Layer 5 of a small transformer language model trained on English Wikipedia (11 layers, counted from 0, width 128).
Take only the direct path to the model's output, skipping the later layers: a vector added to the residual stream pushes a token's score in proportion to its dot product with that token's output vector.

Output vectors of the tokens that the questions are about. A number n stands for (n - 128) times 0.0064.
"Mar": 83, 200, 157, 159, 131, 164, 114, 108, 140, 143, 130, 111, 119, 132, 151, 155, 95, 129, 113, 158, 41, 168, 190, 176, 108, 132, 133, 155, 146, 130, 127, 147, 74, 170, 105, 92, 102, 132, 118, 125, 129, 161, 124, 102, 87, 108, 168, 120, 136, 57, 100, 86, 112, 128, 179, 72, 173, 121, 102, 129, 123, 75, 139, 122, 56, 126, 138, 180, 166, 138, 176, 108, 109, 82, 124, 155, 157, 95, 123, 170, 152, 92, 127, 100, 153, 94, 99, 161, 138, 159, 148, 85, 144, 167, 157, 135, 120, 134, 140, 118, 104, 88, 136, 127, 145, 114, 114, 74, 93, 107, 104, 106, 135, 136, 142, 86, 123, 128, 132, 102, 144, 101, 133, 86, 158, 159, 116, 130
"ic ": 91, 156, 136, 167, 126, 96, 111, 122, 146, 96, 48, 132, 135, 76, 157, 141, 114, 141, 112, 85, 57, 123, 89, 194, 139, 159, 163, 102, 99, 105, 189, 124, 113, 102, 170, 86, 120, 109, 117, 45, 103, 104, 154, 136, 136, 166, 129, 180, 182, 111, 134, 98, 86, 54, 104, 131, 105, 131, 221, 87, 180, 49, 112, 119, 104, 7, 197, 106, 96, 163, 125, 104, 100, 140, 116, 154, 91, 106, 118, 107, 90, 168, 129, 141, 115, 164, 161, 97, 117, 119, 123, 185, 184, 127, 79, 168, 177, 204, 151, 75, 181, 108, 116, 159, 149, 83, 178, 146, 131, 155, 133, 124, 157, 131, 150, 134, 71, 122, 148, 95, 148, 161, 106, 183, 148, 138, 209, 99
"`": 87, 177, 126, 133, 86, 141, 98, 148, 138, 139, 113, 120, 147, 65, 121, 168, 143, 152, 97, 83, 62, 167, 74, 114, 196, 178, 111, 101, 86, 203, 65, 171, 72, 134, 176, 77, 142, 153, 72, 168, 114, 95, 123, 178, 106, 123, 177, 130, 132, 49, 110, 87, 110, 92, 144, 71, 198, 109, 191, 114, 147, 99, 89, 136, 193, 109, 108, 97, 164, 132, 195, 94, 85, 103, 98, 178, 106, 166, 176, 142, 157, 158, 164, 121, 147, 116, 140, 161, 153, 195, 142, 169, 138, 193, 164, 96, 116, 126, 169, 123, 164, 116, 59, 93, 184, 83, 122, 115, 111, 162, 75, 79, 125, 77, 146, 167, 170, 149, 126, 164, 141, 75, 101, 142, 143, 101, 69, 98
"ation": 100, 136, 187, 187, 130, 81, 117, 107, 108, 98, 123, 139, 118, 106, 156, 85, 138, 158, 70, 97, 157, 149, 88, 67, 108, 136, 103, 183, 94, 100, 133, 130, 104, 187, 197, 152, 58, 121, 121, 103, 89, 169, 144, 161, 113, 227, 178, 124, 94, 135, 180, 182, 52, 110, 104, 169, 164, 52, 192, 106, 150, 61, 130, 150, 198, 141, 121, 90, 62, 120, 82, 116, 92, 71, 106, 178, 162, 117, 164, 86, 203, 116, 156, 123, 169, 111, 194, 152, 94, 141, 127, 192, 142, 86, 95, 146, 110, 96, 189, 68, 150, 165, 47, 138, 166, 155, 116, 166, 155, 138, 105, 163, 154, 94, 189, 154, 129, 142, 53, 143, 186, 144, 136, 99, 165, 84, 100, 157
"ation ": 63, 122, 154, 192, 115, 81, 96, 115, 106, 93, 105, 129, 126, 62, 143, 125, 150, 126, 118, 135, 162, 141, 86, 81, 142, 149, 98, 117, 102, 106, 141, 98, 148, 145, 173, 184, 83, 152, 107, 126, 78, 163, 135, 190, 149, 200, 178, 76, 70, 123, 172, 181, 51, 72, 92, 185, 136, 29, 206, 79, 162, 44, 161, 169, 170, 135, 103, 157, 83, 100, 81, 110, 124, 70, 117, 162, 161, 92, 109, 129, 137, 117, 171, 142, 138, 96, 165, 182, 88, 138, 149, 188, 166, 132, 82, 132, 116, 121, 218, 68, 181, 157, 83, 145, 163, 159, 149, 219, 168, 136, 49, 157, 162, 122, 174, 180, 118, 130, 95, 160, 171, 158, 150, 106, 161, 95, 96, 154
"202": 161, 201, 143, 105, 136, 156, 128, 143, 174, 148, 134, 165, 150, 126, 58, 120, 80, 121, 72, 122, 145, 184, 114, 87, 206, 148, 64, 126, 132, 163, 97, 180, 114, 136, 119, 69, 127, 85, 88, 173, 133, 115, 164, 118, 158, 150, 214, 130, 216, 99, 115, 107, 167, 60, 82, 53, 188, 174, 111, 132, 122, 105, 55, 142, 82, 148, 171, 118, 134, 85, 108, 88, 109, 150, 124, 139, 131, 102, 197, 82, 167, 120, 191, 170, 162, 107, 81, 111, 150, 147, 136, 173, 133, 103, 184, 126, 64, 59, 163, 143, 84, 137, 126, 125, 173, 140, 128, 71, 81, 123, 145, 98, 70, 168, 183, 146, 127, 142, 149, 72, 55, 140, 123, 110, 163, 102, 80, 122
"gr": 132, 164, 107, 106, 156, 103, 104, 141, 83, 106, 66, 99, 65, 152, 80, 102, 127, 59, 125, 115, 137, 133, 180, 154, 167, 128, 113, 153, 132, 130, 92, 104, 173, 107, 220, 134, 129, 141, 99, 135, 130, 105, 102, 100, 101, 141, 167, 132, 177, 107, 81, 98, 15, 142, 103, 181, 131, 115, 121, 96, 131, 128, 157, 123, 103, 114, 148, 176, 165, 167, 180, 105, 127, 165, 131, 75, 132, 103, 149, 101, 63, 213, 108, 91, 114, 101, 129, 90, 82, 110, 182, 196, 150, 178, 176, 104, 230, 88, 81, 111, 114, 93, 51, 158, 139, 84, 83, 68, 94, 137, 180, 106, 107, 96, 126, 132, 85, 137, 47, 114, 160, 99, 100, 216, 144, 130, 136, 175

Each question shows what one neuron of this layer's MLP adds at an activation of 1. A number n stands for (n - 128) times 0.0029.

n117: 137, 88, 120, 66, 192, 94, 144, 107, 150, 133, 79, 146, 144, 120, 103, 157, 115, 111, 182, 125, 132, 93, 137, 122, 137, 107, 113, 168, 168, 74, 151, 114, 103, 134, 102, 155, 148, 136, 118, 153, 121, 129, 111, 141, 160, 101, 191, 141, 169, 107, 104, 84, 123, 108, 106, 125, 146, 111, 116, 172, 160, 134, 174, 123, 122, 143, 83, 175, 117, 105, 121, 131, 139, 119, 142, 171, 128, 134, 134, 141, 112, 148, 176, 157, 153, 118, 99, 109, 65, 118, 107, 154, 116, 146, 106, 156, 155, 143, 177, 202, 178, 64, 129, 171, 128, 150, 97, 163, 114, 167, 66, 118, 108, 138, 140, 81, 190, 122, 139, 127, 140, 133, 136, 117, 135, 165, 157, 163
Which of these tokens does it push up most? "ation "

n145: 127, 103, 116, 82, 126, 150, 102, 84, 108, 160, 134, 147, 118, 85, 139, 76, 82, 122, 132, 132, 136, 137, 112, 114, 132, 151, 110, 134, 107, 152, 113, 106, 128, 94, 117, 155, 101, 150, 147, 113, 115, 124, 134, 119, 172, 159, 105, 67, 156, 117, 111, 89, 122, 144, 173, 112, 117, 100, 122, 113, 109, 117, 163, 88, 131, 99, 112, 145, 127, 125, 116, 123, 102, 69, 130, 249, 83, 140, 131, 177, 128, 126, 143, 128, 162, 136, 98, 86, 114, 125, 88, 168, 140, 115, 165, 93, 137, 109, 76, 155, 138, 114, 134, 128, 142, 105, 113, 111, 144, 158, 104, 135, 138, 92, 165, 115, 155, 133, 112, 138, 99, 44, 105, 128, 99, 109, 151, 188
Which of these tokens does it push up most? "`"

n137: 95, 151, 103, 119, 144, 155, 103, 86, 138, 142, 171, 117, 100, 155, 118, 153, 159, 109, 83, 117, 123, 146, 139, 114, 143, 132, 89, 93, 91, 129, 151, 116, 105, 149, 141, 130, 95, 120, 158, 98, 111, 123, 145, 121, 161, 69, 135, 185, 86, 136, 150, 97, 156, 80, 187, 168, 130, 126, 136, 124, 51, 154, 175, 160, 157, 132, 133, 178, 103, 73, 144, 123, 87, 80, 149, 110, 76, 124, 138, 134, 177, 105, 83, 96, 96, 180, 125, 116, 115, 110, 91, 171, 159, 109, 127, 66, 91, 113, 195, 101, 163, 118, 109, 148, 131, 163, 155, 142, 127, 136, 113, 133, 123, 143, 85, 117, 165, 129, 136, 136, 131, 114, 111, 149, 166, 163, 133, 159
Which three tokens does it push up most, strongest first? "ation ", "ation", "`"

n93: 70, 80, 149, 144, 155, 145, 99, 101, 120, 129, 109, 130, 152, 173, 175, 73, 135, 105, 92, 149, 145, 157, 130, 114, 125, 115, 127, 100, 141, 118, 102, 83, 155, 72, 122, 124, 51, 101, 153, 161, 204, 94, 145, 154, 147, 174, 117, 140, 113, 151, 115, 138, 137, 130, 140, 149, 101, 194, 129, 108, 165, 124, 113, 118, 137, 130, 124, 114, 109, 112, 151, 56, 135, 96, 125, 118, 98, 139, 155, 122, 151, 153, 98, 108, 169, 111, 108, 74, 107, 133, 139, 142, 134, 139, 130, 170, 140, 170, 172, 187, 108, 167, 98, 114, 181, 168, 126, 136, 150, 129, 132, 141, 143, 106, 112, 97, 118, 109, 170, 154, 159, 143, 132, 146, 138, 144, 128, 130
Which of these tokens does it push up most? "ation"

n229: 108, 77, 188, 155, 136, 124, 139, 167, 121, 164, 135, 138, 126, 186, 158, 120, 151, 154, 124, 95, 106, 122, 96, 108, 127, 117, 93, 154, 140, 143, 90, 178, 136, 113, 188, 104, 211, 81, 141, 173, 74, 81, 125, 85, 120, 128, 138, 78, 152, 91, 163, 75, 128, 118, 124, 115, 139, 169, 151, 124, 98, 138, 138, 153, 141, 133, 82, 152, 113, 121, 150, 129, 133, 91, 122, 151, 166, 72, 112, 158, 75, 121, 141, 94, 141, 150, 103, 108, 142, 138, 74, 83, 141, 139, 138, 162, 108, 98, 114, 89, 139, 146, 134, 84, 133, 83, 108, 146, 154, 74, 123, 128, 109, 178, 109, 126, 125, 154, 151, 122, 171, 94, 131, 159, 193, 137, 134, 131
Which of these tokens does it push up most? "`"

n130: 153, 164, 153, 132, 126, 160, 87, 114, 91, 106, 137, 175, 154, 198, 59, 71, 99, 147, 120, 94, 98, 132, 136, 115, 131, 152, 115, 163, 143, 90, 133, 159, 141, 72, 131, 119, 143, 107, 83, 142, 117, 135, 113, 112, 143, 144, 177, 143, 125, 146, 105, 168, 121, 147, 124, 82, 133, 128, 140, 135, 155, 101, 136, 169, 144, 71, 130, 171, 140, 129, 154, 124, 135, 145, 132, 127, 128, 134, 103, 169, 151, 81, 173, 114, 101, 84, 132, 86, 131, 131, 119, 165, 131, 123, 135, 116, 110, 113, 60, 119, 122, 100, 172, 124, 73, 82, 117, 164, 95, 128, 126, 134, 159, 119, 109, 144, 132, 58, 116, 176, 131, 125, 135, 119, 113, 121, 152, 170
Which three tokens does it push up most, strongest first? "gr", "202", "Mar"

n265: 73, 155, 117, 87, 96, 87, 80, 151, 134, 107, 131, 151, 111, 81, 84, 117, 98, 54, 131, 88, 145, 143, 175, 115, 121, 91, 142, 83, 142, 146, 120, 121, 133, 148, 66, 182, 109, 89, 143, 120, 129, 148, 91, 129, 199, 117, 103, 145, 147, 127, 184, 136, 143, 113, 99, 122, 116, 147, 160, 98, 78, 157, 124, 160, 88, 91, 167, 154, 85, 129, 68, 132, 97, 122, 151, 115, 163, 122, 118, 150, 158, 127, 162, 138, 108, 108, 191, 112, 124, 104, 120, 185, 112, 171, 104, 137, 151, 104, 114, 110, 113, 121, 158, 117, 107, 159, 161, 124, 110, 101, 116, 166, 146, 72, 134, 93, 99, 106, 190, 138, 143, 137, 119, 178, 102, 168, 155, 108
Which of these tokens does it push up most? "ic "

n232: 121, 136, 96, 139, 123, 80, 116, 176, 126, 163, 156, 76, 139, 151, 103, 94, 97, 121, 96, 122, 113, 145, 160, 141, 167, 200, 132, 102, 88, 115, 97, 182, 92, 119, 137, 125, 145, 155, 99, 135, 167, 133, 114, 152, 125, 175, 115, 112, 109, 144, 91, 106, 195, 115, 174, 152, 125, 108, 124, 125, 151, 87, 135, 166, 123, 112, 116, 134, 111, 143, 159, 185, 85, 123, 109, 95, 82, 143, 159, 130, 123, 152, 117, 145, 122, 159, 85, 117, 132, 114, 137, 145, 137, 62, 149, 137, 122, 177, 134, 141, 136, 185, 196, 93, 122, 170, 91, 111, 125, 133, 155, 200, 133, 146, 163, 136, 130, 179, 108, 139, 121, 142, 150, 127, 141, 101, 100, 103
Which of these tokens does it push up most? "202"

n277: 127, 98, 152, 124, 133, 165, 145, 97, 145, 99, 78, 114, 204, 144, 155, 127, 110, 187, 129, 113, 78, 89, 131, 91, 86, 61, 150, 148, 105, 131, 204, 130, 147, 100, 173, 114, 127, 150, 171, 135, 130, 128, 130, 107, 138, 119, 142, 178, 142, 152, 125, 117, 96, 96, 77, 140, 112, 158, 211, 125, 165, 138, 127, 162, 136, 85, 126, 118, 103, 90, 130, 129, 140, 119, 117, 136, 111, 130, 140, 148, 136, 105, 102, 128, 143, 148, 162, 93, 87, 176, 150, 150, 132, 148, 133, 135, 152, 134, 133, 145, 144, 115, 131, 108, 140, 107, 160, 80, 166, 120, 110, 131, 157, 173, 123, 132, 90, 147, 126, 32, 146, 112, 133, 64, 138, 128, 128, 101
Which two tokens does it push up most, strongest first? "ic ", "ation"

n100: 104, 119, 164, 118, 102, 151, 85, 129, 173, 90, 143, 88, 131, 154, 91, 184, 109, 85, 123, 131, 192, 113, 70, 184, 175, 103, 159, 123, 93, 115, 137, 133, 131, 90, 167, 97, 78, 96, 107, 105, 85, 84, 124, 139, 107, 110, 129, 100, 156, 179, 102, 97, 156, 146, 185, 132, 127, 140, 146, 92, 93, 123, 152, 130, 167, 151, 137, 109, 114, 102, 118, 102, 157, 147, 163, 110, 132, 205, 160, 135, 139, 139, 121, 163, 118, 133, 153, 164, 168, 129, 132, 122, 131, 147, 115, 122, 176, 82, 134, 146, 92, 159, 114, 105, 140, 121, 89, 114, 184, 163, 141, 104, 89, 157, 102, 168, 165, 160, 84, 145, 166, 163, 197, 121, 180, 112, 111, 152
Which of these tokens does it push down most? "Mar"

n189: 157, 161, 111, 123, 156, 95, 163, 99, 70, 84, 135, 104, 143, 125, 169, 119, 127, 163, 121, 102, 120, 144, 142, 160, 103, 105, 120, 121, 135, 118, 149, 128, 117, 100, 166, 66, 167, 128, 162, 121, 100, 118, 132, 124, 119, 111, 126, 102, 157, 151, 123, 71, 127, 110, 136, 111, 131, 115, 122, 125, 132, 159, 85, 194, 94, 114, 106, 106, 171, 126, 139, 72, 142, 98, 173, 126, 114, 101, 122, 131, 131, 163, 75, 151, 132, 95, 128, 101, 104, 122, 113, 63, 149, 116, 137, 98, 189, 101, 154, 137, 136, 108, 126, 123, 159, 148, 152, 153, 112, 179, 154, 123, 200, 134, 150, 96, 160, 112, 98, 116, 126, 136, 129, 87, 117, 155, 163, 95
Which of these tokens does it push down most? "ation "